Layer 2 of a small transformer language model trained on English Wikipedia (8 layers, counted from 0, width 64).
A neuron's activation on a vector x is SiLU(gate . x) times (in . x), where the dot is the dot product.

Input weights of the MLP neurons that the questions are about. A number n stands for n times 0.01.
n8 gate: 11 10 50 -4 -19 -37 14 14 -23 6 24 -13 17 12 10 32 -14 4 1 -22 -19 -30 -5 -3 -3 -6 11 4 2 -50 -38 -6 1 8 28 -10 9 -18 -22 47 -11 -23 19 49 -41 -16 -19 6 27 29 2 -19 -31 44 -33 -27 27 44 -15 -2 -10 -32 -31 46
n10 gate: -3 -45 -19 -22 -25 1 -47 14 0 0 -13 44 4 0 9 38 -12 14 8 -6 19 22 20 -38 -18 11 -14 -42 -13 7 2 15 13 9 19 -4 13 -2 9 -28 -20 42 17 -9 -3 -21 35 -17 -12 29 3 -13 -12 -8 -48 6 0 -16 27 -11 -17 -15 1 38
n15 gate: 11 -19 -10 15 14 -47 -22 31 24 27 5 -5 -6 -3 4 -18 -1 -29 -10 0 19 23 32 -6 35 -16 -2 22 33 -10 3 -40 -19 23 2 -21 -51 11 43 -23 73 20 7 6 -1 -21 -18 -21 -29 25 -16 -15 18 -38 23 -43 0 -12 -34 0 26 -8 18 -23
n17 gate: 5 10 -37 11 26 -38 2 -15 -24 19 -3 -36 11 -33 23 19 -4 -32 -18 -5 10 -11 3 -10 11 -19 -38 -8 -6 0 -11 -39 35 -23 75 -56 -54 -11 23 19 11 -3 -12 -11 7 -32 -40 -13 -10 -8 18 51 -29 -23 5 35 -24 -11 -10 -7 -23 -25 -4 -8
n23 gate: 11 10 -30 37 31 20 -8 2 22 -14 27 32 -25 -6 24 41 -7 12 5 27 -48 -10 4 -2 69 44 -19 15 0 8 -1 -12 0 1 22 44 -12 3 3 27 11 -23 -16 56 -5 -11 -37 -14 -18 28 6 9 0 -12 -7 13 14 -20 34 28 -35 41 -10 -27
n26 gate: -6 19 16 -32 33 13 -12 -12 -15 27 -20 -9 -55 0 -14 -1 1 22 30 -24 36 -3 12 13 -2 -18 2 -1 -17 8 2 -7 21 14 7 43 5 -25 13 61 2 -44 11 15 -16 -36 -1 22 -24 21 -15 16 16 -31 -3 6 17 6 26 -26 -9 -4 -6 34
n38 gate: 10 25 18 -2 -49 -16 7 4 19 34 -21 28 22 -17 -7 2 -21 -16 -17 -37 19 11 61 -24 1 -17 24 -2 11 51 -1 20 -13 23 26 -29 -35 -26 31 -5 33 -34 -40 1 5 -11 -15 6 21 -11 -20 0 7 49 9 14 0 -30 -12 -4 8 2 -5 -7
n44 gate: 14 25 17 -16 27 18 -16 5 -25 45 13 -23 -50 18 5 -47 7 13 34 3 17 -10 13 -15 38 25 5 -13 22 21 29 18 3 62 -20 8 -7 -17 -14 -31 -7 -29 -11 35 9 7 -2 27 13 44 -13 4 -17 -5 4 2 -36 2 -7 37 3 -38 20 -1
n45 gate: -22 5 -18 -24 -17 13 2 -29 -19 -42 -36 63 21 -11 39 -21 -41 -26 -3 -15 -21 43 -30 -15 1 -6 18 6 15 -27 -30 27 -15 -5 37 4 14 22 -7 11 -19 68 32 1 15 6 -17 48 -2 31 -9 -11 -10 -29 38 -34 6 -22 -40 3 -42 22 -5 31
n46 gate: 16 -17 6 1 31 11 0 -1 45 23 8 -7 25 -96 6 -17 15 -15 -27 -8 57 -14 2 -8 3 2 -10 5 -40 -3 9 -15 6 9 50 -24 -21 30 35 -22 -19 20 -30 22 16 37 -35 -31 14 33 -7 3 -12 -17 19 37 -3 35 35 12 -22 -24 -36 12
n48 gate: -15 -35 2 8 -12 -8 9 -4 -32 -60 17 -10 -7 -39 10 44 9 11 21 52 30 -4 -14 -35 -11 20 13 -3 22 -2 -11 -50 7 -25 -1 -12 -11 -23 -17 -11 -3 7 -10 -55 -21 25 18 -5 -11 24 8 -10 14 -17 -41 -24 -4 29 1 -19 -7 0 -22 0
n50 gate: -1 28 -36 24 49 -50 3 11 34 10 17 15 5 -22 8 -9 -50 12 -8 5 -14 -4 -10 2 -20 36 -9 3 2 32 24 -2 7 -9 29 9 42 21 -35 -7 20 0 -17 -18 12 50 -8 1 3 -16 -49 -25 -17 -16 -7 -9 -40 41 32 -20 -49 -22 -33 -41
n52 gate: 24 -16 23 0 6 3 13 1 -1 43 15 22 3 -7 25 2 18 -40 -26 21 -7 -6 -7 -11 -21 22 18 8 35 -45 0 -22 -1 7 18 -73 -19 -29 -26 -14 18 -2 19 -19 3 6 -43 49 7 35 36 18 46 21 9 -33 -10 -6 5 -41 -3 25 15 -19
n54 gate: 33 -49 -35 -4 -10 21 -19 2 1 -47 -21 16 -19 16 -13 33 10 -8 -3 -21 -18 53 58 -9 4 -8 -11 2 -17 -8 -12 -45 -61 -15 54 -18 -12 20 2 -6 5 -46 -60 -8 11 -17 -44 -2 -13 -29 -26 28 -2 -3 -22 -9 70 -7 -22 -9 -50 -59 -4 18
n57 gate: -13 -36 -20 27 -23 28 2 35 -35 -24 6 16 28 -36 13 -32 1 -10 -20 -26 2 0 -24 -17 -8 2 -46 -7 -26 -33 24 32 43 -24 31 21 -31 51 -8 -19 25 -3 7 -43 -21 17 3 15 27 -19 46 12 15 13 22 -28 -23 21 44 14 41 34 14 -16
n63 gate: 12 31 23 -16 12 -14 19 17 23 28 11 5 12 26 -4 60 10 35 -35 -5 14 -26 27 8 17 6 -7 9 27 15 -4 0 8 27 14 2 -1 21 15 9 -5 -6 -16 -17 46 22 7 -26 -43 11 -17 25 42 14 18 -22 25 -49 38 22 -41 -6 -13 10
n66 gate: 8 -28 30 -41 34 46 42 13 0 -7 25 -37 -39 43 4 -12 0 19 11 26 4 6 -13 27 -6 14 -6 27 -15 -15 44 12 44 -4 29 13 16 53 -16 -34 -17 -8 -12 2 5 30 9 -18 -55 30 11 13 -2 -13 29 11 18 11 9 1 -43 -2 21 4
n77 gate: -31 -30 -1 10 13 6 -17 41 36 8 17 24 -19 39 16 34 -21 26 16 6 15 48 12 18 -29 21 2 8 -17 -2 5 -18 7 22 3 9 62 17 -9 0 -22 53 47 -9 18 4 -11 -33 16 18 9 42 46 -29 8 -24 20 1 -13 2 -17 24 -17 30
n78 gate: 19 12 3 -41 -24 10 33 64 -46 13 -12 11 -20 47 41 -1 -40 15 -5 13 4 12 18 -28 -9 28 -14 -50 6 10 -9 -12 -20 -12 -27 -5 30 -17 3 3 -1 3 -39 -11 -10 12 8 43 9 7 -10 14 35 -9 -44 -3 13 19 0 -50 -7 5 -39 11
n80 gate: 16 0 34 -37 -16 -30 -28 -16 -49 20 23 15 15 -6 -16 -13 -6 -4 -7 23 -11 -26 10 -12 44 -31 24 9 26 -64 9 8 42 -24 11 -46 -10 12 -3 14 39 -7 -1 14 -15 11 -43 17 -19 -3 14 -42 8 9 20 14 -24 -25 -1 13 35 4 24 -20
n87 gate: 2 16 -20 15 0 43 32 14 -4 -18 13 15 18 -8 71 -10 30 16 42 22 -31 -3 -28 -15 24 10 30 -59 -40 -55 23 -49 40 -9 -1 33 18 8 -3 -22 6 -49 -5 14 -15 -47 -65 3 -2 -26 -4 6 16 -29 -46 3 36 -21 15 -26 -3 -18 -1 -21
n95 gate: 29 54 -13 13 -15 -39 14 32 -20 7 2 15 33 0 11 12 25 2 -18 -27 -7 25 13 -26 18 -40 26 -18 3 24 -10 9 -25 6 -2 3 43 22 12 3 39 30 45 21 6 2 -15 -35 8 -9 18 -22 -44 43 -36 -66 -19 32 30 18 -18 14 30 -23
n106 gate: -7 39 -13 -5 -20 26 -18 36 32 -24 -48 12 7 -33 57 -18 -8 4 -38 6 -24 18 6 9 -24 52 -26 0 32 -2 12 4 4 8 29 3 -15 -4 -31 -26 -3 -23 8 7 -4 39 -51 -2 -42 29 -1 -13 34 -16 -18 10 -36 -18 -47 21 -14 27 12 -44
n108 gate: 7 18 20 -29 23 3 26 15 0 -41 21 -1 18 -3 46 6 -49 -9 13 1 -26 -2 22 5 20 7 21 24 -15 -2 -32 -22 -10 -45 21 -1 -2 42 16 8 2 3 32 -30 -12 -2 -39 3 1 70 -18 4 -39 23 -4 -1 -2 64 9 -51 -14 -40 23 12
n113 gate: 63 56 24 -18 -3 -18 -13 10 20 50 33 -22 -16 10 -14 -23 -32 -13 -6 -8 -3 -10 47 30 30 11 20 35 -12 26 17 41 1 28 -19 5 26 -15 -66 -17 -8 -12 10 3 3 0 28 -12 -9 9 -34 4 -37 30 -8 20 -3 7 -14 6 -11 35 3 21
n119 gate: 13 -12 -7 -12 -17 -46 -7 26 21 8 6 0 -44 -2 23 14 -11 12 41 24 -11 -21 14 -36 -13 19 -13 1 42 -41 -38 -42 -5 -1 -26 11 37 29 13 9 -14 21 -6 -13 -16 -3 0 -5 38 11 -5 41 -6 -12 8 -14 -7 37 8 -14 4 -6 15 -57
n125 gate: 1 -12 -14 -12 6 11 3 15 -9 -4 -14 -4 10 -7 50 19 -10 8 31 13 -2 26 -14 8 -14 29 -13 10 -20 -20 8 9 3 -59 -3 0 -34 7 4 9 1 -46 -1 1 -37 9 40 44 -25 1 42 -2 -9 -49 -55 -48 -15 38 -23 -6 -23 -24 -4 -45
n126 gate: -1 24 31 -18 -5 45 -32 42 4 5 20 23 32 -6 21 -7 -13 4 -1 2 -21 -2 12 -23 -8 -3 0 -33 25 11 -12 18 -1 -16 -14 -47 14 16 -19 10 -7 15 -7 -7 22 22 15 24 -18 -3 2 -17 49 19 -1 49 16 -12 21 -32 -19 -3 -2 21
n8 in: 14 19 43 -8 -27 8 -7 63 9 0 2 20 -13 -12 -31 42 -33 17 49 -15 61 -1 -13 13 -17 -3 40 5 -2 -2 -17 18 18 -10 22 8 13 -25 5 14 -12 -61 -23 -18 2 -11 -41 0 -17 55 -27 70 14 -11 57 -35 -28 -8 -11 42 11 30 41 -19
n10 in: -16 1 -11 48 8 24 35 -8 -12 -12 7 1 20 -2 -32 -30 -40 17 10 -40 0 -43 10 -14 -11 8 -5 14 10 8 -4 0 3 8 -23 10 -2 47 -32 -23 10 16 -10 2 -20 55 22 13 -2 -6 44 -11 51 -25 9 -8 -9 6 -23 -18 -6 43 39 -14
n15 in: -20 -27 29 -7 -6 -40 5 12 -6 5 2 33 -44 16 -10 11 -11 -43 -12 -1 36 34 9 -1 70 24 3 -22 -1 18 -44 -6 -29 -27 -26 34 -11 -29 -14 -8 35 3 28 -11 19 -29 -20 -11 -13 2 19 -6 22 -37 -38 -40 36 23 -10 3 23 -23 12 -4
n17 in: -9 22 16 -17 9 -34 -42 -18 -47 -17 -38 0 13 -2 38 2 -17 -13 -39 12 -15 39 -25 24 -5 -23 -4 -3 35 -2 10 -24 -12 19 13 -43 -35 34 -6 14 -27 -23 -15 -17 -1 -10 -23 -1 -11 29 32 17 4 -22 -16 3 33 3 -6 -26 -18 -65 -35 -2
n23 in: 76 22 -3 -15 2 60 -1 20 -14 18 -56 -18 -74 -5 -7 -10 30 -2 28 -5 15 35 38 -24 3 -44 -51 16 21 -28 1 12 -38 21 24 28 5 -5 6 3 -22 -3 -8 -19 44 15 0 -2 38 19 -17 38 4 30 8 11 22 -33 6 10 -19 15 4 25
n26 in: -47 18 -3 0 -19 25 20 -18 8 -20 -29 18 0 -50 34 -27 49 19 -2 14 19 5 15 2 -29 -26 25 8 10 31 -7 8 -14 25 3 40 8 -19 14 -14 -10 -11 -23 -8 26 -26 -29 -19 13 15 -18 -5 -6 -2 19 -18 24 -29 -6 5 -5 12 24 -7
n38 in: 3 31 8 -2 0 -31 -9 20 69 39 26 14 -10 -33 -8 27 -10 -7 -3 -4 -21 37 -17 -2 33 4 9 -1 -89 47 -10 -16 5 -29 18 -31 -12 13 17 6 -10 -20 -21 6 25 -14 23 9 -24 8 51 7 26 -31 3 12 -24 11 -4 -20 -33 3 13 -22
n44 in: 7 23 -11 -12 3 33 -9 -14 -40 55 -13 -11 -48 47 -18 -28 24 8 38 -15 15 -32 36 -14 47 45 -11 4 20 16 21 8 11 46 -28 23 -15 -14 9 4 12 6 -22 10 7 -12 -10 24 35 26 -24 -12 -24 4 3 15 -38 0 10 -4 16 -41 39 -43
n45 in: -24 -29 -16 29 10 10 -19 -12 -29 -4 20 -13 -3 7 7 -2 -20 -61 24 43 9 -2 3 4 -13 -10 -44 -26 54 17 6 -7 -31 42 17 -21 -22 -5 -65 -71 17 25 23 3 16 7 -13 -27 25 -27 23 23 10 -7 16 5 -36 30 15 -20 -6 9 6 -3
n46 in: -6 -20 5 -37 24 -15 1 -22 58 60 -4 -28 34 -75 -24 2 36 2 -28 -30 33 27 -9 -26 -15 -19 -14 -26 -35 -6 -35 -2 24 -9 43 -27 -25 51 11 -1 30 -8 16 11 19 33 -2 0 9 23 21 13 -8 0 -13 47 -23 35 43 48 -43 -11 -3 13
n48 in: 26 17 7 -31 -13 12 -14 5 10 -10 6 -6 1 -29 -9 -4 -30 -19 10 -10 2 11 25 -35 89 10 -3 63 15 -2 -13 9 -4 40 -4 -10 -12 20 8 10 34 -10 -32 -10 14 -66 2 -10 -10 -22 -54 49 35 -29 3 -35 -8 -48 -4 11 -65 17 25 -17
n50 in: 18 -13 18 23 16 15 8 13 10 -11 13 25 -14 -6 -14 19 -14 -16 2 1 29 -14 20 8 56 -12 -6 17 -36 -25 5 -31 23 45 9 4 19 8 -3 15 47 53 54 -29 -8 -44 4 -27 17 -14 -27 -3 4 3 -28 36 -30 -38 -31 13 -6 -1 13 33
n52 in: -36 19 11 -14 -9 9 -10 58 65 -15 34 -13 5 -5 35 -17 -24 6 -47 -32 11 6 4 3 -19 -22 -18 -46 36 -58 16 12 -30 35 -18 -1 22 -16 -9 43 -2 -35 -20 1 37 -14 -24 -16 3 23 5 -15 7 9 -28 -15 -16 -14 -31 -38 -6 7 -54 68
n54 in: 7 -4 45 27 -11 -1 22 26 31 -37 -3 -26 27 -3 0 5 -7 11 46 -28 11 28 18 13 20 10 -30 -22 -40 -2 -27 -22 -30 -33 28 1 -29 -29 -28 -19 17 -26 -65 -6 36 18 8 29 -17 -19 37 0 -1 -29 31 6 22 -50 -15 -9 -14 9 -6 -51
n57 in: -26 -27 -7 21 9 8 2 9 -17 5 1 -23 9 15 -12 -14 -39 18 -15 -72 -21 -1 10 -5 24 -45 18 2 6 -28 -29 22 -9 0 -26 -16 0 41 -26 -10 27 0 0 -11 35 38 -46 3 33 7 -6 -24 31 -42 -25 -57 4 12 -25 -14 -39 14 12 10
n63 in: -44 -21 7 -15 -9 -9 -25 13 -7 -12 20 -46 18 6 20 7 -22 20 25 10 37 3 -62 -3 13 -35 -7 2 17 -8 8 -17 -23 4 15 -12 14 -37 24 -19 12 -45 -7 12 0 -18 12 -19 41 -9 31 -40 33 -7 31 26 6 17 -13 -39 -15 -6 10 -7
n66 in: 10 -27 -5 25 -18 18 -7 -20 -6 -11 -8 -25 -15 10 9 -38 2 20 -16 22 20 20 32 -21 -10 57 -23 46 2 -13 -8 32 19 6 -6 -11 41 29 -58 -11 -4 -7 -14 -5 -37 20 -13 -8 -40 -12 -12 56 9 6 9 -5 -7 -14 -29 -3 -32 13 10 -39
n77 in: -8 0 10 1 -10 -9 -23 -13 6 -25 -15 34 21 9 -40 -7 -33 24 -2 36 9 -33 23 -11 -4 -31 -11 -29 57 -19 21 0 3 17 -31 -14 10 33 26 12 11 47 -12 -13 -20 21 25 -27 16 6 -13 -33 -9 5 -10 -31 -34 11 15 40 11 8 0 -25
n78 in: 10 -37 -22 -46 -53 -2 -26 57 -34 37 8 -16 -15 41 43 -34 -2 2 -5 19 9 7 -5 9 -6 0 -25 -18 -20 -18 -8 0 -44 -12 3 6 54 -14 8 -1 46 -3 9 -6 -2 -18 -16 31 34 -14 0 -6 10 -9 -28 -4 41 -17 25 -4 -23 30 -26 -13
n80 in: 18 23 -16 1 -19 -30 17 -25 -16 -30 33 71 22 -40 -12 3 40 1 -13 -1 10 0 -17 -6 5 1 15 14 15 -39 -51 -22 -45 -2 17 -25 -6 32 14 10 -9 -23 -2 -11 -24 29 -56 -12 -7 5 -36 -14 17 -11 43 38 16 -93 5 -37 3 4 19 -11
n87 in: -35 -33 -2 -30 22 45 -22 -41 -9 40 -22 -11 36 43 41 -16 38 -10 4 16 33 77 8 12 23 -8 -38 1 55 11 -34 32 -19 15 -20 -22 21 31 66 -3 -2 14 -22 -6 -7 6 -59 -25 1 0 56 3 8 10 -5 -14 24 -12 12 -12 -47 -40 -52 -32
n95 in: -23 58 -39 20 11 -63 7 17 -8 42 44 23 36 20 -6 3 -7 -37 -33 -37 -47 16 -6 16 26 -49 33 -13 -8 18 1 17 -4 -3 -1 -6 47 0 -11 13 31 -25 33 36 7 -29 -24 -64 -12 10 22 -18 -7 13 -16 -57 -17 55 8 -20 22 5 32 -34
n106 in: -36 35 -17 3 14 38 19 43 3 -21 -61 17 4 -17 85 -10 -33 11 -26 -1 -13 5 10 -2 -18 6 -26 26 9 1 1 -3 16 4 8 12 -25 -23 -24 -9 -18 -13 11 -21 0 0 -43 16 -11 29 18 14 1 -9 -59 6 0 10 -29 23 -24 20 21 9
n108 in: -24 14 9 -52 -18 6 30 -4 -2 6 22 3 -34 17 44 1 -94 -10 46 16 23 21 19 0 -14 27 23 -10 5 9 -11 -26 22 -48 -16 -2 2 19 -37 -49 22 -14 63 -46 -49 -8 26 37 -20 -47 -16 58 5 -30 -18 51 -23 22 -33 -25 -80 1 4 19
n113 in: -20 -38 5 8 6 18 12 35 18 -51 -16 5 13 10 35 16 -26 29 -11 37 -1 -10 -41 18 5 -8 12 -23 13 -53 35 10 18 -20 -7 19 5 32 28 39 3 28 7 28 21 24 -22 21 10 30 53 11 0 -21 31 -27 -58 17 -17 11 35 -15 7 -29
n119 in: 23 -8 -10 -45 -14 -1 -3 6 7 -6 29 -24 -11 -5 -3 11 23 -10 12 1 47 30 12 3 4 -11 45 29 -34 20 1 20 23 13 9 23 31 -35 -3 4 -4 20 7 17 8 -8 7 15 16 33 -20 -13 16 -13 -45 5 -31 -4 -51 -24 -9 20 46 -12
n125 in: -21 42 -24 -8 -4 3 -14 21 0 -46 11 13 7 12 6 23 -8 -21 -40 15 5 68 9 -21 42 -2 -25 28 -19 8 -55 8 -28 24 -39 18 9 0 11 -3 2 5 7 15 15 9 -33 -8 31 -4 -29 0 -25 -9 34 -8 -41 -30 -10 3 -4 1 11 -17
n126 in: 7 4 7 -16 12 -26 -7 42 24 -14 -23 24 29 5 12 -8 1 -28 -32 11 -14 -37 -10 -9 31 -22 9 10 14 -9 -14 42 -4 21 -8 -17 -21 13 -2 28 30 13 6 -6 37 30 6 6 -12 -22 -36 16 19 23 -15 28 35 -8 13 8 -6 -30 -11 11

Each question shows a token from some text and the vector x that enters the MLP there. A number n stands for n times 0.021.

" legal": -14 -8 -11 -24 59 -10 -17 4 -25 -2 9 -25 6 36 -13 -21 -3 -3 22 10 -19 -27 -24 -1 -3 -3 20 5 32 10 11 7 -17 17 1 9 13 -13 7 15 -4 -30 -14 -34 21 3 -8 -2 -32 -14 -6 -8 -24 -16 -24 25 31 -29 -15 -15 18 19 -27 -47
Which neuron fires most, and how strongly? n46, at about 0.54

" of": 20 -3 13 -25 42 17 -4 -28 7 -14 -3 -19 -7 1 -9 -3 -2 25 -27 -11 -16 -9 -23 -19 18 -33 -24 -20 -1 17 -15 -10 -4 -9 43 -24 14 19 -21 3 -54 -27 15 -4 -5 -12 34 -5 13 -17 19 9 -6 -25 3 1 -5 -24 10 -7 13 35 -13 -31
The two highest activations, in order: n17, n15

"c": 18 9 18 -38 1 -11 -12 -10 -1 -30 -5 9 -25 36 -9 -13 41 3 20 10 8 -17 -19 30 -26 -7 -31 16 -19 -10 -9 38 -47 -26 22 -15 -17 -12 -27 19 8 18 23 2 45 -21 12 7 -17 -24 8 27 -3 -4 5 -5 -8 -22 -8 2 24 5 -30 -56
Which three neurons fire most, strongest first? n10, n46, n108

" South": -20 5 -17 -31 8 -8 -8 -6 12 6 -7 42 -19 -9 -14 26 41 11 3 -9 -25 -10 2 2 -41 2 -37 27 3 -2 -5 8 31 19 45 -2 -14 -8 13 15 -44 4 -36 -24 -11 13 29 4 -9 -19 -9 18 -15 -31 -43 -6 -47 -6 -9 16 4 9 -4 -18
The two highest activations, in order: n106, n15

"v": 6 18 -12 11 -32 -5 -7 -32 14 -5 -17 46 -3 20 1 3 29 -2 -20 9 28 -39 -4 51 -46 -17 -31 -15 -2 26 -25 7 -22 -7 -24 10 -7 -25 -24 13 5 17 -36 0 13 -14 46 33 -14 -28 -3 25 -3 -8 -2 -2 -15 12 -31 6 4 -10 6 -20
Which three neurons fire most, strongest first? n57, n46, n87

"uth": 19 -23 -7 -6 17 -15 2 -5 17 -10 0 9 28 24 -36 -6 34 0 -17 2 10 -7 2 36 -49 -9 -44 31 -34 21 -14 21 -13 16 2 11 15 -37 8 -28 -10 -10 -29 -23 -15 -18 28 -4 6 18 -4 -8 3 -37 -21 -36 -47 -39 -14 6 8 5 -30 10
Which neuron fires most, and how strongly? n108, at about 0.47

" Ne": -7 -22 -7 -36 -39 33 18 8 9 -24 16 9 -23 0 -11 14 50 44 -13 -32 3 -24 -34 6 -34 -24 -38 7 -9 -3 -1 10 -8 16 -16 -10 -11 7 -26 0 32 9 1 -27 -23 2 -22 -1 22 -21 -3 23 5 18 -11 -5 27 47 -5 -12 16 4 -13 -25
Which of these neurons fires most? n57

"ment": 10 -40 13 -38 35 -16 -5 -12 8 6 -7 -20 11 40 -17 2 30 -24 -9 2 1 -32 -31 16 -14 7 4 45 -13 40 2 25 -25 -18 -17 23 -7 -10 7 -32 -27 -20 -5 -22 19 -20 -3 -23 -17 -25 2 -30 -10 -37 -6 32 0 -22 6 5 18 -3 11 6
Which neuron fires most, and how strongly? n52, at about 0.42

" carried": -6 18 34 -21 24 -24 34 -44 55 -17 9 7 11 37 -13 -29 4 3 -31 -1 -14 -12 -32 18 -5 39 -7 -35 13 -8 3 -20 45 19 21 14 2 -6 5 8 2 13 -12 -37 24 28 -5 -2 37 -10 -12 4 -11 -19 1 10 -14 -8 12 -4 7 -19 42 -21
Which three neurons fire most, strongest first? n50, n78, n23

")": -13 -41 -13 -37 18 1 -10 -7 25 2 -13 17 -13 24 -17 7 -35 3 -38 15 -25 -15 -22 -5 -26 -6 -17 -2 -35 7 -26 -12 -34 47 -27 1 3 7 -18 13 -31 -27 4 2 2 25 -5 -7 22 -10 10 19 -19 14 16 32 0 -30 14 -4 22 -27 2 -8
Which of these neurons fires most? n48

" becomes": 11 26 14 -1 4 45 1 -27 32 2 25 3 -19 17 -11 -14 -6 6 -6 9 -6 -15 2 -20 43 -23 0 -36 6 20 21 -32 -12 -18 -25 13 47 -2 -23 32 -13 -14 6 -19 12 20 -5 -15 22 3 32 2 12 -11 27 -8 23 -50 1 14 -5 0 -8 -16
The two highest activations, in order: n23, n87

".": 5 -31 -11 -15 12 -34 13 -12 31 35 -20 -23 7 -4 -41 -19 -20 0 -11 -13 6 9 -8 -4 43 8 -42 -10 36 28 -17 -1 -28 -47 -2 23 4 -7 6 35 -22 -12 17 -9 -18 -9 -10 9 14 10 12 8 15 9 5 -5 12 -10 12 -13 53 -19 6 22
Which of these neurons fires most? n15

" by": 18 1 -21 -26 31 14 -4 -39 34 -34 8 -13 -9 -9 -7 5 -8 11 -9 -3 0 8 -5 -34 25 -23 -2 -26 23 24 -25 -32 -5 7 22 -10 31 12 -17 16 -56 -5 32 -3 -5 2 -1 -4 19 -28 27 12 -2 -35 23 -24 9 -22 -2 -14 27 13 -3 6
Which three neurons fire most, strongest first? n45, n44, n78

" owner": 3 -4 -27 -31 48 6 -14 -17 23 -24 -13 1 25 31 -35 16 22 -8 27 11 5 -11 6 -10 -14 32 -9 11 8 -8 -8 -12 -9 11 -1 45 26 -20 9 5 -25 -14 -32 -37 5 -21 2 -3 -20 -12 -10 -18 -23 -52 -15 -19 -30 -6 -29 -7 16 -16 33 -4
Which neuron fires most, and how strongly? n119, at about 0.69

" civil": -32 -22 2 -43 45 -26 2 -2 -6 -15 15 -14 -9 7 1 -37 7 -4 8 11 -29 -35 -21 8 -22 19 23 10 60 12 -2 4 35 28 -14 4 2 -12 -21 37 7 -6 -6 -13 32 -18 -7 4 -24 -5 -20 1 -32 -26 -28 19 35 -11 -21 -11 10 28 -18 -27
Which of these neurons fires most? n38

"oz": -8 -11 3 -45 -23 -17 22 4 26 14 8 44 3 -3 10 1 12 -1 -12 -3 53 -17 7 54 -46 -4 -20 33 1 36 7 3 9 -10 5 8 16 -33 -21 29 44 -10 -5 34 -13 -30 13 -10 -5 -16 -17 -3 -9 14 -28 10 -5 -19 4 3 18 7 -10 -22
The two highest activations, in order: n26, n57

" hydro": -2 -12 -16 -24 -10 0 47 -9 20 -42 -5 -5 -36 10 -2 25 -14 8 19 13 -6 -53 12 24 -14 -9 35 -1 30 26 -30 -19 -8 11 8 -8 30 11 -19 27 9 12 23 -37 -2 11 -44 -5 30 -10 -14 -21 -10 -41 -24 20 -6 1 -7 -1 29 -19 -14 -15
Which neuron fires most, and how strongly? n108, at about 1.8

" state": -8 10 -4 13 33 2 -22 -6 5 -4 -15 6 -29 17 -9 1 15 -25 21 10 -47 -37 -2 -6 0 0 -10 10 43 16 5 33 9 11 3 44 8 -2 -3 1 -24 -30 -26 -16 20 26 5 -19 -11 -21 -29 -10 -21 -43 -22 27 -13 -18 -9 -2 -2 -28 -26 1
The two highest activations, in order: n44, n23

" move": -28 2 24 -39 9 27 -4 -47 7 -10 -9 26 23 24 -9 15 31 22 -16 -9 2 -27 -18 21 12 24 -36 -23 -5 -10 -3 15 -9 22 -20 16 16 -34 12 -26 30 -11 -15 -11 15 44 -32 -2 45 4 23 -3 8 -20 -10 -16 -6 -4 -6 -16 15 -22 38 -16
Which three neurons fire most, strongest first? n44, n87, n108

"rat": 1 -2 15 -1 17 -39 14 9 32 -20 -11 33 -7 17 -7 -19 30 8 11 19 38 -32 -27 42 -59 13 -8 -17 -6 18 -30 5 -23 6 -5 32 -14 4 -2 -13 11 -7 -13 -14 8 -13 -9 11 -22 -3 -11 7 6 33 -14 19 -23 -12 -44 16 39 8 6 0
Which of these neurons fires most? n57

" f": -20 26 15 -9 10 5 -2 -12 9 -16 2 0 -17 2 9 31 -4 15 3 32 7 -26 -16 4 -36 19 -19 22 -30 -14 12 27 26 -13 -20 24 -5 12 -45 53 -4 16 -21 -3 23 -9 -23 23 28 12 15 11 2 7 9 -47 37 -38 -3 -30 -23 5 -7 -23
The two highest activations, in order: n66, n26

",": 6 -24 18 -8 19 -15 16 -16 8 -17 -9 -6 -5 2 -29 -13 -3 7 -10 4 -3 13 4 -20 15 -30 -73 20 25 14 -12 4 -40 -17 7 -27 19 -28 8 22 -14 -41 41 -3 19 0 23 12 3 4 -10 -4 23 -17 23 7 5 7 7 3 12 8 27 -18
Which of these neurons fires most? n15

" his": 10 -10 8 -33 26 32 7 -4 9 0 12 -10 -28 18 -2 -29 -32 -11 -4 -7 7 39 2 -17 -26 19 -5 -9 34 -8 -8 -19 -1 -13 -24 -7 -14 -25 8 18 -4 -22 4 -43 0 19 -34 -7 -3 21 28 3 -2 15 -17 -1 14 -14 -2 -29 32 42 -19 -56
Which three neurons fire most, strongest first? n52, n78, n106

" refers": -17 8 49 -30 13 -11 -12 -25 34 -32 5 -21 -7 47 -13 6 10 27 -14 12 11 -13 -24 -7 18 8 39 -20 -14 1 -2 10 -16 -17 18 19 10 6 6 -22 -12 4 36 -1 25 14 -47 -12 24 -6 34 -8 2 -14 -10 -4 9 -54 7 -16 20 -24 25 -39
Which three neurons fire most, strongest first? n87, n80, n63

"é": 15 -16 -6 -23 -8 -1 27 -4 20 26 18 -5 -24 11 -22 1 -27 21 -5 -30 51 -8 -4 -2 -27 -22 -13 29 -29 35 -31 36 -52 -25 -37 3 -17 -4 -12 -3 -11 -6 4 -7 12 -53 -13 -20 -17 -7 31 -13 -23 14 20 4 18 22 -1 -12 19 15 -10 -16
Which of these neurons fires most? n38

"equ": 5 18 -2 -28 34 -15 -15 2 26 -28 20 9 9 18 -20 10 20 -13 -16 -17 9 -40 -23 -4 -15 9 -38 27 0 -22 28 18 -2 -4 15 19 9 -11 1 4 11 9 -19 -14 -9 -21 -15 -12 -3 -32 -30 -31 -40 23 -39 37 -2 -44 24 -5 -10 5 42 -16
Which neuron fires most, and how strongly? n50, at about 1.2

" ext": 18 -18 26 1 -5 -9 29 33 -12 13 2 -7 16 29 -42 24 0 19 8 17 -12 -27 -36 11 -3 -16 4 28 5 -57 -1 -7 -16 -1 18 17 20 -19 -25 9 27 -5 26 -32 -1 -30 -8 -15 -5 -9 3 -27 -10 41 -20 -1 -7 -36 -18 -1 -9 15 -2 -39
Which three neurons fire most, strongest first? n8, n80, n95

" Mut": 2 -31 17 -14 -10 -12 24 10 -16 9 20 -4 -23 23 -16 -4 40 14 -46 -9 19 -25 -31 13 -94 21 -28 -7 -5 8 -13 -2 6 -7 -14 21 15 -6 5 -5 1 2 6 -1 2 -14 -5 -13 15 20 -10 -13 12 28 -25 -14 -5 -9 -2 -5 -23 9 13 -18
Which neuron fires most, and how strongly? n78, at about 0.99

" in": 21 -17 3 -33 15 36 3 -11 16 -14 -5 -18 -32 -2 -36 2 -23 29 -5 -23 -27 -6 1 -37 41 -38 -24 -14 27 24 -28 -30 27 -12 24 -9 17 4 25 15 -37 -17 -17 -29 -18 -15 9 0 18 -21 29 -17 6 -21 8 -6 2 -2 -21 -3 12 16 -2 1
Which neuron fires most, and how strongly? n54, at about 0.51